Layer 2 of a small transformer language model trained on English Wikipedia (10 layers, counted from 0, width 128).
A neuron's activation on a vector x is GELU(weights . x + bias), where the dot is the dot product.
The model reads these tokens: "," "2" "00" " student" "s" " from" " H" "am" "mon" "ton" ","

The vector x that enters this layer's MLP at each token. A number n stands for n times 0.039.
0 ",": 30 40 -2 -36 18 -34 -29 20 66 75 0 -9 -30 18 -16 -12 -9 29 33 20 17 13 -12 -21 -23 4 -19 5 22 29 12 49 -57 -8 11 25 -45 -30 36 20 -11 -25 -19 -17 2 37 7 9 -1 -5 11 -27 28 27 -16 23 1 -9 4 12 -11 -16 9 -5 -1 -10 1 30 -16 -5 -19 -6 -48 19 40 42 31 20 -22 -21 6 3 28 4 3 -18 -30 -31 -42 -27 -25 -3 -15 -23 6 -18 -23 22 80 -2 -45 -7 -24 31 -21 -10 -6 -17 3 -37 -19 -12 14 -15 -34 -13 24 -13 -59 67 -12 -10 35 10 23 -67 15 34
1 "2": 26 36 1 -37 21 -13 4 -18 -2 -5 22 -1 -19 8 8 -26 21 -8 11 56 47 22 44 -52 -46 3 -1 -4 -18 37 3 34 -56 -7 -50 -9 -71 10 57 12 22 -34 27 9 5 37 -5 14 -33 -51 38 -5 -17 29 -8 25 -8 -11 -10 11 9 -36 7 -3 -22 23 4 37 13 -1 5 -39 -13 22 18 46 58 39 -40 7 -27 10 -2 0 -4 25 -1 -29 -57 -17 -17 5 -34 -47 13 -22 -32 6 48 1 -78 10 -12 26 -37 -20 0 32 12 -32 -4 34 -1 -4 -10 3 35 -24 -50 13 -15 16 65 -59 -11 28 20 16
2 "00": 28 5 7 -41 23 -16 -14 -24 22 -14 7 16 -40 12 9 -33 4 10 14 41 47 40 21 -44 -41 2 -35 1 18 48 -25 38 -59 -1 -31 -1 -79 12 76 3 18 -12 17 14 12 24 -17 19 -43 -52 26 -17 -4 12 16 41 17 -27 -5 14 -4 -5 1 10 -38 17 13 28 7 -5 -11 -39 1 32 18 48 63 31 -23 6 -16 5 -11 -12 5 35 -8 -38 -57 -17 -2 -6 -14 -42 4 -11 -44 1 43 -12 -78 14 -7 26 -51 -1 12 30 3 -31 11 20 -5 3 27 -5 24 -24 -61 22 -27 23 50 -56 6 39 -16 3
3 " student": 21 -23 20 -34 35 -20 13 -18 -20 -29 -3 19 -51 20 11 -30 6 30 -1 35 51 24 54 -46 -31 -3 -3 -6 1 30 8 47 -38 -12 -41 2 -35 -18 47 19 4 -25 -7 -33 31 -16 3 23 -56 -28 40 -28 -33 2 21 44 40 -34 -16 35 4 -14 12 -17 -4 7 -2 15 18 -18 -5 10 5 35 -10 54 50 28 -49 -11 -18 -5 31 -30 19 46 2 -41 -31 -31 -19 -11 -20 -46 -19 -27 -44 13 54 -29 -64 11 1 43 -13 -10 24 27 6 -32 1 13 -3 29 8 1 32 -11 -68 35 -27 -12 43 -26 16 14 -5 19
4 "s": 30 -3 14 -25 28 -14 -17 -15 9 -14 23 -10 -27 33 37 -29 -22 26 15 7 49 34 -10 -51 -25 8 0 -15 13 27 -49 48 -49 9 -57 -8 -55 7 46 29 5 -52 11 -8 28 26 -14 3 -47 -36 29 -8 -30 5 3 36 -12 4 -5 35 2 -17 8 29 -8 18 -34 30 25 -9 -30 1 -13 46 15 46 57 61 -30 19 -28 35 6 4 -6 35 -7 -14 -70 -38 -17 -3 -10 -56 18 -12 -38 4 35 -4 -55 7 -2 37 -22 -20 -18 12 8 -46 -24 39 -27 4 -4 23 24 -32 -43 18 -31 -4 34 -32 17 47 8 28
5 " from": 12 -14 23 -22 31 -22 -12 -9 11 -8 8 -3 -17 17 29 -27 -10 24 34 18 10 32 -16 -53 -20 0 -6 -10 22 40 -19 47 -47 3 -53 -10 -41 -7 47 -18 18 -40 5 -2 14 46 -11 13 -42 -35 61 2 2 6 3 40 -10 -25 1 35 -7 -18 -11 14 21 2 -18 50 3 11 -14 16 -26 30 -3 55 38 31 -22 4 10 -19 0 10 -9 5 0 -35 -14 -49 -36 7 -16 -59 -5 -3 -24 -4 63 44 -71 3 -10 36 -40 -53 5 22 19 -42 0 25 -35 12 -4 6 59 -30 -67 11 -6 -9 39 -30 20 25 -13 -4
6 " H": 19 19 -18 -36 4 -47 10 -45 15 -10 0 8 -27 0 5 -45 -10 -14 14 25 29 -4 32 -31 -27 2 -1 -14 -8 36 -3 43 -54 -5 -34 7 -65 -4 31 20 13 -24 0 6 20 20 7 -10 -47 -32 51 7 -36 26 -4 47 7 6 -16 15 -11 28 -7 -7 14 6 -1 52 45 3 -6 -29 -8 9 1 32 42 52 6 15 -14 -29 31 10 -5 21 -4 -21 -52 -42 -25 14 -4 -46 28 -29 -45 1 26 15 -47 7 5 56 22 -25 -1 4 1 -54 18 51 -29 -9 1 21 43 -32 -94 30 -2 24 38 -50 10 26 9 17
7 "am": 26 12 3 -28 31 8 21 4 -9 -20 -8 -6 -22 8 7 -41 1 -1 -2 10 69 7 39 -72 -33 -44 1 -15 20 53 -2 13 -46 0 -48 5 -68 -9 52 1 29 -20 24 3 23 27 4 -12 -25 -43 43 -20 -14 -4 -9 56 13 -3 -19 41 11 4 7 -18 -6 23 -13 28 31 -15 0 -13 -7 45 34 36 60 43 -39 -17 -37 -19 32 18 -8 -5 -1 -27 -52 -21 -28 6 -18 -53 -5 11 -33 20 46 -17 -72 20 12 34 -25 0 -22 17 22 -46 4 59 -21 -7 -10 24 35 -35 -61 22 -36 23 22 -33 -7 29 6 27
8 "mon": 24 11 -7 -28 28 -10 -6 -9 -19 -9 -17 9 -40 2 -3 -35 6 11 16 37 56 6 64 -63 -25 -12 -7 -19 11 43 -8 29 -28 -52 -58 -2 -27 4 32 8 20 -67 37 2 8 41 -6 22 -30 -32 24 1 -30 0 -2 38 -20 5 -15 54 11 -15 26 -21 -18 16 -6 32 6 -5 -12 -27 -4 32 21 23 51 38 -16 18 -23 -10 40 8 8 29 22 -15 -45 -43 -36 -28 -22 -61 0 -10 -27 26 44 -15 -61 25 20 33 -13 -16 -13 10 17 -48 13 71 -19 11 6 5 44 -38 -55 32 -30 -15 27 -31 -4 24 11 27
9 "ton": 22 7 0 -8 18 -22 14 -23 -11 -5 -3 1 -21 4 1 -42 4 -1 15 5 37 23 45 -77 -14 -25 -7 -24 30 40 -34 69 -23 -10 -52 8 -40 -6 43 1 17 -45 21 -2 11 21 24 31 -16 -58 36 4 -17 13 -12 35 -10 -11 -18 35 -2 -23 11 0 -3 15 -28 39 19 0 -29 -17 4 32 12 38 53 29 -26 26 -26 -18 19 -4 -7 24 10 -24 -73 -40 -38 -24 -3 -46 -3 -14 -37 33 59 -13 -64 30 12 47 -21 -20 -6 11 28 -48 3 36 -32 8 -11 23 39 -30 -63 38 -38 17 31 -35 16 25 15 23
10 ",": 22 11 -7 -34 45 -18 -18 0 14 -13 -5 -8 -29 2 22 -18 -2 11 12 29 42 9 -2 -55 -14 9 -15 -25 24 5 -48 33 -47 24 -9 7 -53 4 40 -20 27 -30 19 -6 12 25 2 8 -44 -58 27 -22 -17 -8 2 34 8 1 -14 5 5 -19 24 2 9 7 -7 53 12 18 -21 -27 -5 18 10 58 41 42 -25 1 -12 7 10 14 -10 28 -1 -40 -17 -46 -46 0 -38 -44 24 -18 -27 14 47 3 -62 19 -9 54 -25 -31 -7 21 12 -49 38 37 -50 11 -7 11 45 -31 -76 21 -15 18 31 -32 22 5 5 30

Each question shows the input weights of one neuron of the MLP. A number n stands for n times 0.0064.

n344 (bias -0.063): 5 -18 -25 -10 38 13 8 15 12 11 8 -8 -40 -28 21 1 25 -7 -16 22 -18 -9 -4 20 -13 15 -14 -21 -11 -20 -13 -16 15 -34 8 24 17 19 -23 -8 -27 -16 31 -11 11 34 11 6 22 2 -37 24 -8 4 24 36 1 2 16 -14 -4 -8 -25 -33 -16 -30 6 -26 37 -10 11 -18 -20 16 2 -2 -12 8 -2 11 24 -14 32 -18 19 20 -11 -4 36 6 10 8 34 -2 39 24 -13 6 -10 -13 -2 5 14 -18 4 6 -20 -23 -6 -12 -10 19 21 -5 -1 -18 -15 -25 -26 3 36 -21 5 -30 -16 20 21 -1
On which token does it fire most? 8 "mon"

n84 (bias -0.031): -15 -15 -4 -5 -17 12 35 -11 8 6 3 16 11 -31 -3 -13 -4 -6 34 27 -15 -17 -3 14 -2 1 -15 -35 39 -23 -33 -19 8 15 -7 13 14 -18 9 -23 9 12 5 -31 1 7 9 0 -3 -18 -18 37 -12 -25 35 28 41 -2 -1 -40 -1 -2 27 -18 -13 30 -4 -13 47 6 29 -11 12 22 -18 -7 14 -5 -49 20 -8 -10 -1 8 -10 -16 1 10 7 -30 21 -12 35 35 -15 27 -16 2 -3 -7 -17 -19 -24 -15 3 -31 18 19 -15 14 -5 -18 17 -8 -16 1 1 14 6 12 18 -29 14 23 -11 4 -2 23
On which token does it fire most? 3 " student"

n133 (bias -0.049): -9 -2 27 -20 -28 26 4 21 -5 10 -47 53 37 11 -16 26 12 17 29 8 18 -3 14 4 -27 18 0 -1 14 -12 8 -24 11 -23 4 -7 -20 -26 -11 2 12 -14 20 -3 1 4 -42 5 6 -14 -18 42 11 -28 20 9 -36 -21 11 -36 -22 7 15 55 -8 -21 -28 -45 -8 -23 19 -1 18 2 -22 9 -23 12 1 -20 -35 15 10 22 6 -19 10 7 6 -19 -23 -21 21 -45 -2 -7 24 27 6 -16 26 4 33 -3 -14 10 -33 9 -1 17 2 -12 -21 16 -10 18 1 -28 12 5 5 14 -13 -27 39 -31 21 -20
On which token does it fire most? 8 "mon"

n532 (bias -0.053): 33 -12 46 -10 11 -16 -12 9 -21 -9 30 -16 31 -23 -4 -2 -20 18 -35 21 19 -26 6 35 1 12 16 -17 12 -19 9 -19 11 2 27 32 38 28 2 13 26 -21 -19 16 -20 32 -42 -19 -37 10 -12 -19 8 -5 55 3 -7 -1 -9 -2 -6 -11 30 -47 -3 -3 6 5 0 -23 8 44 -13 6 -24 -38 -21 9 -9 -27 9 -6 -4 -5 12 -15 -7 -18 -7 -1 4 -2 15 -3 19 -26 21 11 -3 -26 -5 16 -2 13 -11 3 21 14 16 -34 9 -37 28 -28 -20 -12 42 -21 -16 -22 -21 6 -26 7 15 -9 18 15
Its two highest activations, in order, are on tokens 3 " student", 0 ","

n546 (bias -0.060): 2 24 3 30 -40 -5 16 -15 37 -6 9 15 -14 -26 -11 22 -8 56 33 41 -1 -18 -12 -3 -1 -16 -21 -34 -14 -3 4 21 16 -3 13 -20 22 -19 -36 1 -12 38 6 1 15 -3 1 19 9 -1 16 -29 -17 -12 -10 -40 1 30 24 -25 27 29 2 -27 28 -1 -30 -12 -21 15 -38 -2 -31 23 -21 -30 20 11 -19 -1 1 10 35 -4 -10 21 -22 -10 50 -22 -10 -4 44 -17 -10 40 1 -11 15 -23 20 14 29 -3 -1 -10 -24 29 19 -36 11 6 -26 -8 -24 -44 -4 9 -13 -4 11 28 15 5 -25 24 13 -6
On which token does it fire most? 10 ","

n707 (bias -0.083): 9 -71 -8 2 -45 27 -24 -5 -15 21 -5 16 42 -41 -30 7 -33 -1 -47 -20 17 23 -48 10 28 1 5 13 50 11 4 -33 -48 -24 10 44 9 7 -30 22 37 -6 29 13 -17 7 -27 24 9 -16 -29 -2 38 20 -42 37 -15 3 -22 -32 -9 58 -44 2 -68 -18 2 -2 27 -17 -27 12 20 -23 2 -6 -7 0 10 4 12 46 10 -43 8 23 -12 66 -21 -11 -10 7 25 12 -11 -17 13 35 25 -38 -4 16 2 3 3 -24 30 14 -16 17 16 -41 -10 29 14 -15 -13 11 -27 -24 -28 -21 50 -9 17 39 20 -35
On which token does it fire most? 2 "00"

n638 (bias -0.018): 7 -19 -3 18 14 -30 0 4 -16 -1 3 46 8 -7 14 -9 -7 -9 -6 9 -18 15 4 13 33 33 -7 4 -34 -5 3 2 -13 14 23 2 6 13 -33 -34 7 26 -13 -34 -26 -5 18 6 -26 -2 19 9 -1 10 -3 33 7 -12 -7 -49 -17 50 -20 -32 28 -14 18 6 26 4 23 27 -14 -15 -43 5 -6 -5 2 3 -4 -2 3 -3 3 -4 6 -9 43 -41 -29 35 -8 40 15 1 28 -32 -15 17 -15 1 -27 28 1 -9 22 -18 -28 16 6 -34 -23 -7 35 9 30 6 -13 22 10 2 5 -7 -11 -24 -49 5
On which token does it fire most? 6 " H"

n57 (bias -0.072): 7 -10 -11 1 -68 -22 -4 6 19 12 12 10 -24 -12 6 9 9 10 -17 20 8 24 23 2 -15 -3 -2 -2 -36 20 -1 9 -24 -8 -10 -8 39 43 3 -7 38 17 8 -22 22 -10 9 24 20 4 -18 5 -14 38 7 26 25 -6 -29 13 6 24 8 -12 -8 -12 -30 16 12 8 -14 -25 -19 31 -8 -42 -6 -12 -16 -9 -3 17 -60 4 -1 -25 29 -29 33 9 -7 17 -10 -14 -3 -29 -10 8 -10 -19 8 2 -14 5 18 14 28 1 24 18 51 -22 10 30 -21 7 -13 1 50 5 1 -19 6 -15 -24 -10 2 10
On which token does it fire most? 3 " student"

n245 (bias -0.072): 36 17 8 25 -30 4 -37 6 -14 26 13 -3 -16 -1 -1 17 -21 -25 10 10 26 10 15 -4 -19 3 27 -7 -11 15 32 -5 25 47 -15 37 20 -12 -4 -36 14 32 -23 23 0 -9 -9 5 37 -7 4 -11 12 -37 2 20 -43 -9 17 -9 -22 -31 -4 -43 6 -1 -8 -14 -16 13 0 -55 -8 -49 11 23 3 -28 -22 -47 -15 2 7 -8 -15 21 -20 27 29 -9 -14 17 -8 -14 -17 0 11 -13 25 19 17 2 5 -50 -27 38 13 -8 -7 5 -10 0 33 2 14 45 20 23 -24 -41 1 -3 11 -27 39 28 19 22
On which token does it fire most, and how strongly? 1 "2", at about 0.23

n48 (bias -0.082): -22 -2 -13 1 30 8 -39 14 20 25 7 6 20 -1 -7 24 3 -25 -23 -1 27 -8 7 11 39 -57 5 19 -19 -5 23 6 -13 8 0 -1 23 -1 -27 -31 18 -18 16 11 25 -45 19 2 26 7 -24 -33 -6 7 -51 -2 -6 -7 -8 -33 5 5 -18 1 -49 -31 -8 10 20 -41 -28 38 14 -24 -37 -8 0 36 3 -19 -15 -25 -7 3 52 15 -5 23 1 16 -36 1 -20 11 21 48 -8 27 35 -17 2 36 -20 1 -1 16 -32 1 10 -11 50 30 4 -10 2 -19 -20 18 -20 -23 1 21 32 28 1 26 -11 -2
On which token does it fire most, and how strongly? 7 "am", at about 0.21

n515 (bias -0.036): 13 4 8 36 -5 15 -1 -34 12 -15 -1 -6 19 14 4 14 -20 35 -12 -5 -6 -3 -24 -11 -6 6 11 7 7 -7 -12 7 31 -4 -15 14 -14 -21 -3 -10 -19 -18 -6 -10 -8 26 6 29 -10 1 -1 -29 -29 -5 14 3 40 27 24 22 -13 -25 -36 -21 2 19 -22 -22 -11 10 24 -47 -10 20 -6 -33 -1 -18 -29 18 1 -16 -13 -19 -4 14 14 -9 39 -1 7 -3 21 -10 19 17 -6 -8 -7 -24 -25 -23 17 -13 -18 9 26 4 19 15 12 -10 40 11 -37 58 16 6 23 8 -28 -36 -15 5 28 -5 12 9
Its two highest activations, in order, are on tokens 3 " student", 4 "s"

n304 (bias -0.029): 36 -32 12 29 -3 -23 3 -20 -9 -1 31 6 18 -2 1 -1 2 -4 -13 -1 -3 6 9 -8 -18 -19 21 12 -17 -15 -12 5 -11 0 27 -12 3 -36 -15 -24 8 -14 53 4 -38 6 34 23 -8 -11 -22 14 3 -16 4 12 22 46 9 -17 3 16 10 21 -1 -4 -26 19 -13 -15 -36 7 12 -20 -25 17 4 2 -22 5 -1 28 21 -11 -27 -7 7 9 10 -1 -5 -12 7 13 -48 20 -25 -21 36 -2 17 -9 -27 -16 27 -19 30 -7 23 -26 -7 35 35 3 8 -1 3 -1 17 9 36 -9 -11 -8 9 -19 -28 17
On which token does it fire most? 9 "ton"

n121 (bias -0.078): 1 -2 37 8 17 -26 7 -19 6 -13 2 -5 30 -24 -55 -22 3 9 11 -26 35 17 3 12 -22 28 2 -17 -11 -4 10 10 10 16 11 -39 34 -1 1 12 3 -30 -6 -36 -16 23 34 -7 -19 35 -2 12 -10 -17 15 -15 1 21 13 44 -3 -68 -1 -19 3 17 -5 5 1 23 44 -47 -18 1 39 1 -13 -4 21 20 21 -21 15 -1 -12 -13 13 -8 -5 -11 -11 -38 10 26 29 -6 29 13 -17 19 19 17 -13 6 42 1 9 -11 -29 13 3 -5 2 -32 -18 -20 -7 -34 14 11 17 -16 -21 -25 -3 13 -30 -3
On which token does it fire most? 8 "mon"

n181 (bias -0.056): -12 -5 -15 -14 -8 -21 10 29 4 8 11 -19 -14 0 -3 29 -2 -3 1 14 -12 -5 26 -2 21 1 12 -11 5 -11 11 48 -17 -2 35 -37 -5 -20 -41 -5 -15 9 -7 -21 -20 -16 -28 3 30 -26 14 -7 32 -7 -1 22 36 2 30 -18 -12 20 -24 12 -18 -12 12 1 -1 2 -12 -18 -30 12 16 12 -35 -6 25 -6 14 47 2 -3 -5 0 -9 10 -20 26 5 8 18 24 -16 -6 -22 26 15 10 7 17 16 -20 -9 -22 -8 -6 -16 -19 1 -3 -7 6 12 12 3 -12 2 -36 -11 55 16 -55 1 36 -19 -2
Its two highest activations, in order, are on tokens 2 "00", 6 " H"

n346 (bias -0.099): -12 -20 -9 -13 34 2 9 -30 3 15 -8 3 13 -15 0 9 -3 11 21 19 14 18 -23 4 -8 4 2 7 -1 -26 31 -21 3 -11 11 6 27 -10 -10 11 -4 -32 8 19 -29 21 9 -3 18 -14 -15 -17 -28 -26 29 -13 5 -17 5 -44 -8 -15 -1 8 -1 36 15 7 -18 19 -5 35 37 15 0 1 13 -1 16 20 3 -14 -26 3 -9 3 -7 9 -30 3 3 21 -15 2 -5 13 17 -32 8 -2 6 13 -17 -18 15 3 10 -13 9 -9 -4 -6 -11 14 17 -33 27 -5 -8 4 13 -18 25 -62 -9 -7 -1 14
On which token does it fire most? 1 "2"

n93 (bias -0.016): 36 -13 23 -45 35 18 25 10 22 -16 -29 -16 31 9 -16 20 35 -27 5 40 -8 5 -14 5 -19 13 18 56 48 -27 19 25 -6 16 19 -6 -39 11 5 31 9 -36 3 -34 -27 -7 -64 -32 -49 -12 -29 -12 -20 23 10 10 -22 -20 -8 28 -56 -41 -16 17 -15 -21 2 -9 -5 17 -22 -6 36 8 -16 -8 24 -10 6 -21 28 -15 11 10 -48 -24 24 15 -24 -14 -28 -5 -8 49 10 49 16 17 0 -14 23 20 -20 -9 36 -34 35 -23 8 -4 -15 16 33 -2 8 4 4 -2 -1 -28 -27 8 -59 6 35 11 23 8
On which token does it fire most? 4 "s"

n567 (bias -0.059): -3 10 11 -2 39 -25 16 35 -4 24 43 -15 -20 -1 -19 -26 -20 -1 17 -30 -18 -17 6 -2 25 26 -23 39 4 8 16 13 -23 17 16 0 -8 2 17 -10 -21 9 16 15 -7 1 0 5 14 21 -15 -29 0 -29 -40 18 9 -15 -10 -8 -26 6 -6 -5 1 -37 8 -14 -19 30 18 5 -23 35 -17 -36 1 -16 -18 -20 -9 12 -11 -15 -19 -40 -6 -9 -32 -41 50 22 -23 -3 15 14 22 19 -12 43 18 30 7 23 28 7 12 -25 -19 24 19 11 16 -2 -7 -18 -14 23 -11 -4 22 -24 23 -17 -16 -30 29 -17
On which token does it fire most? 0 ","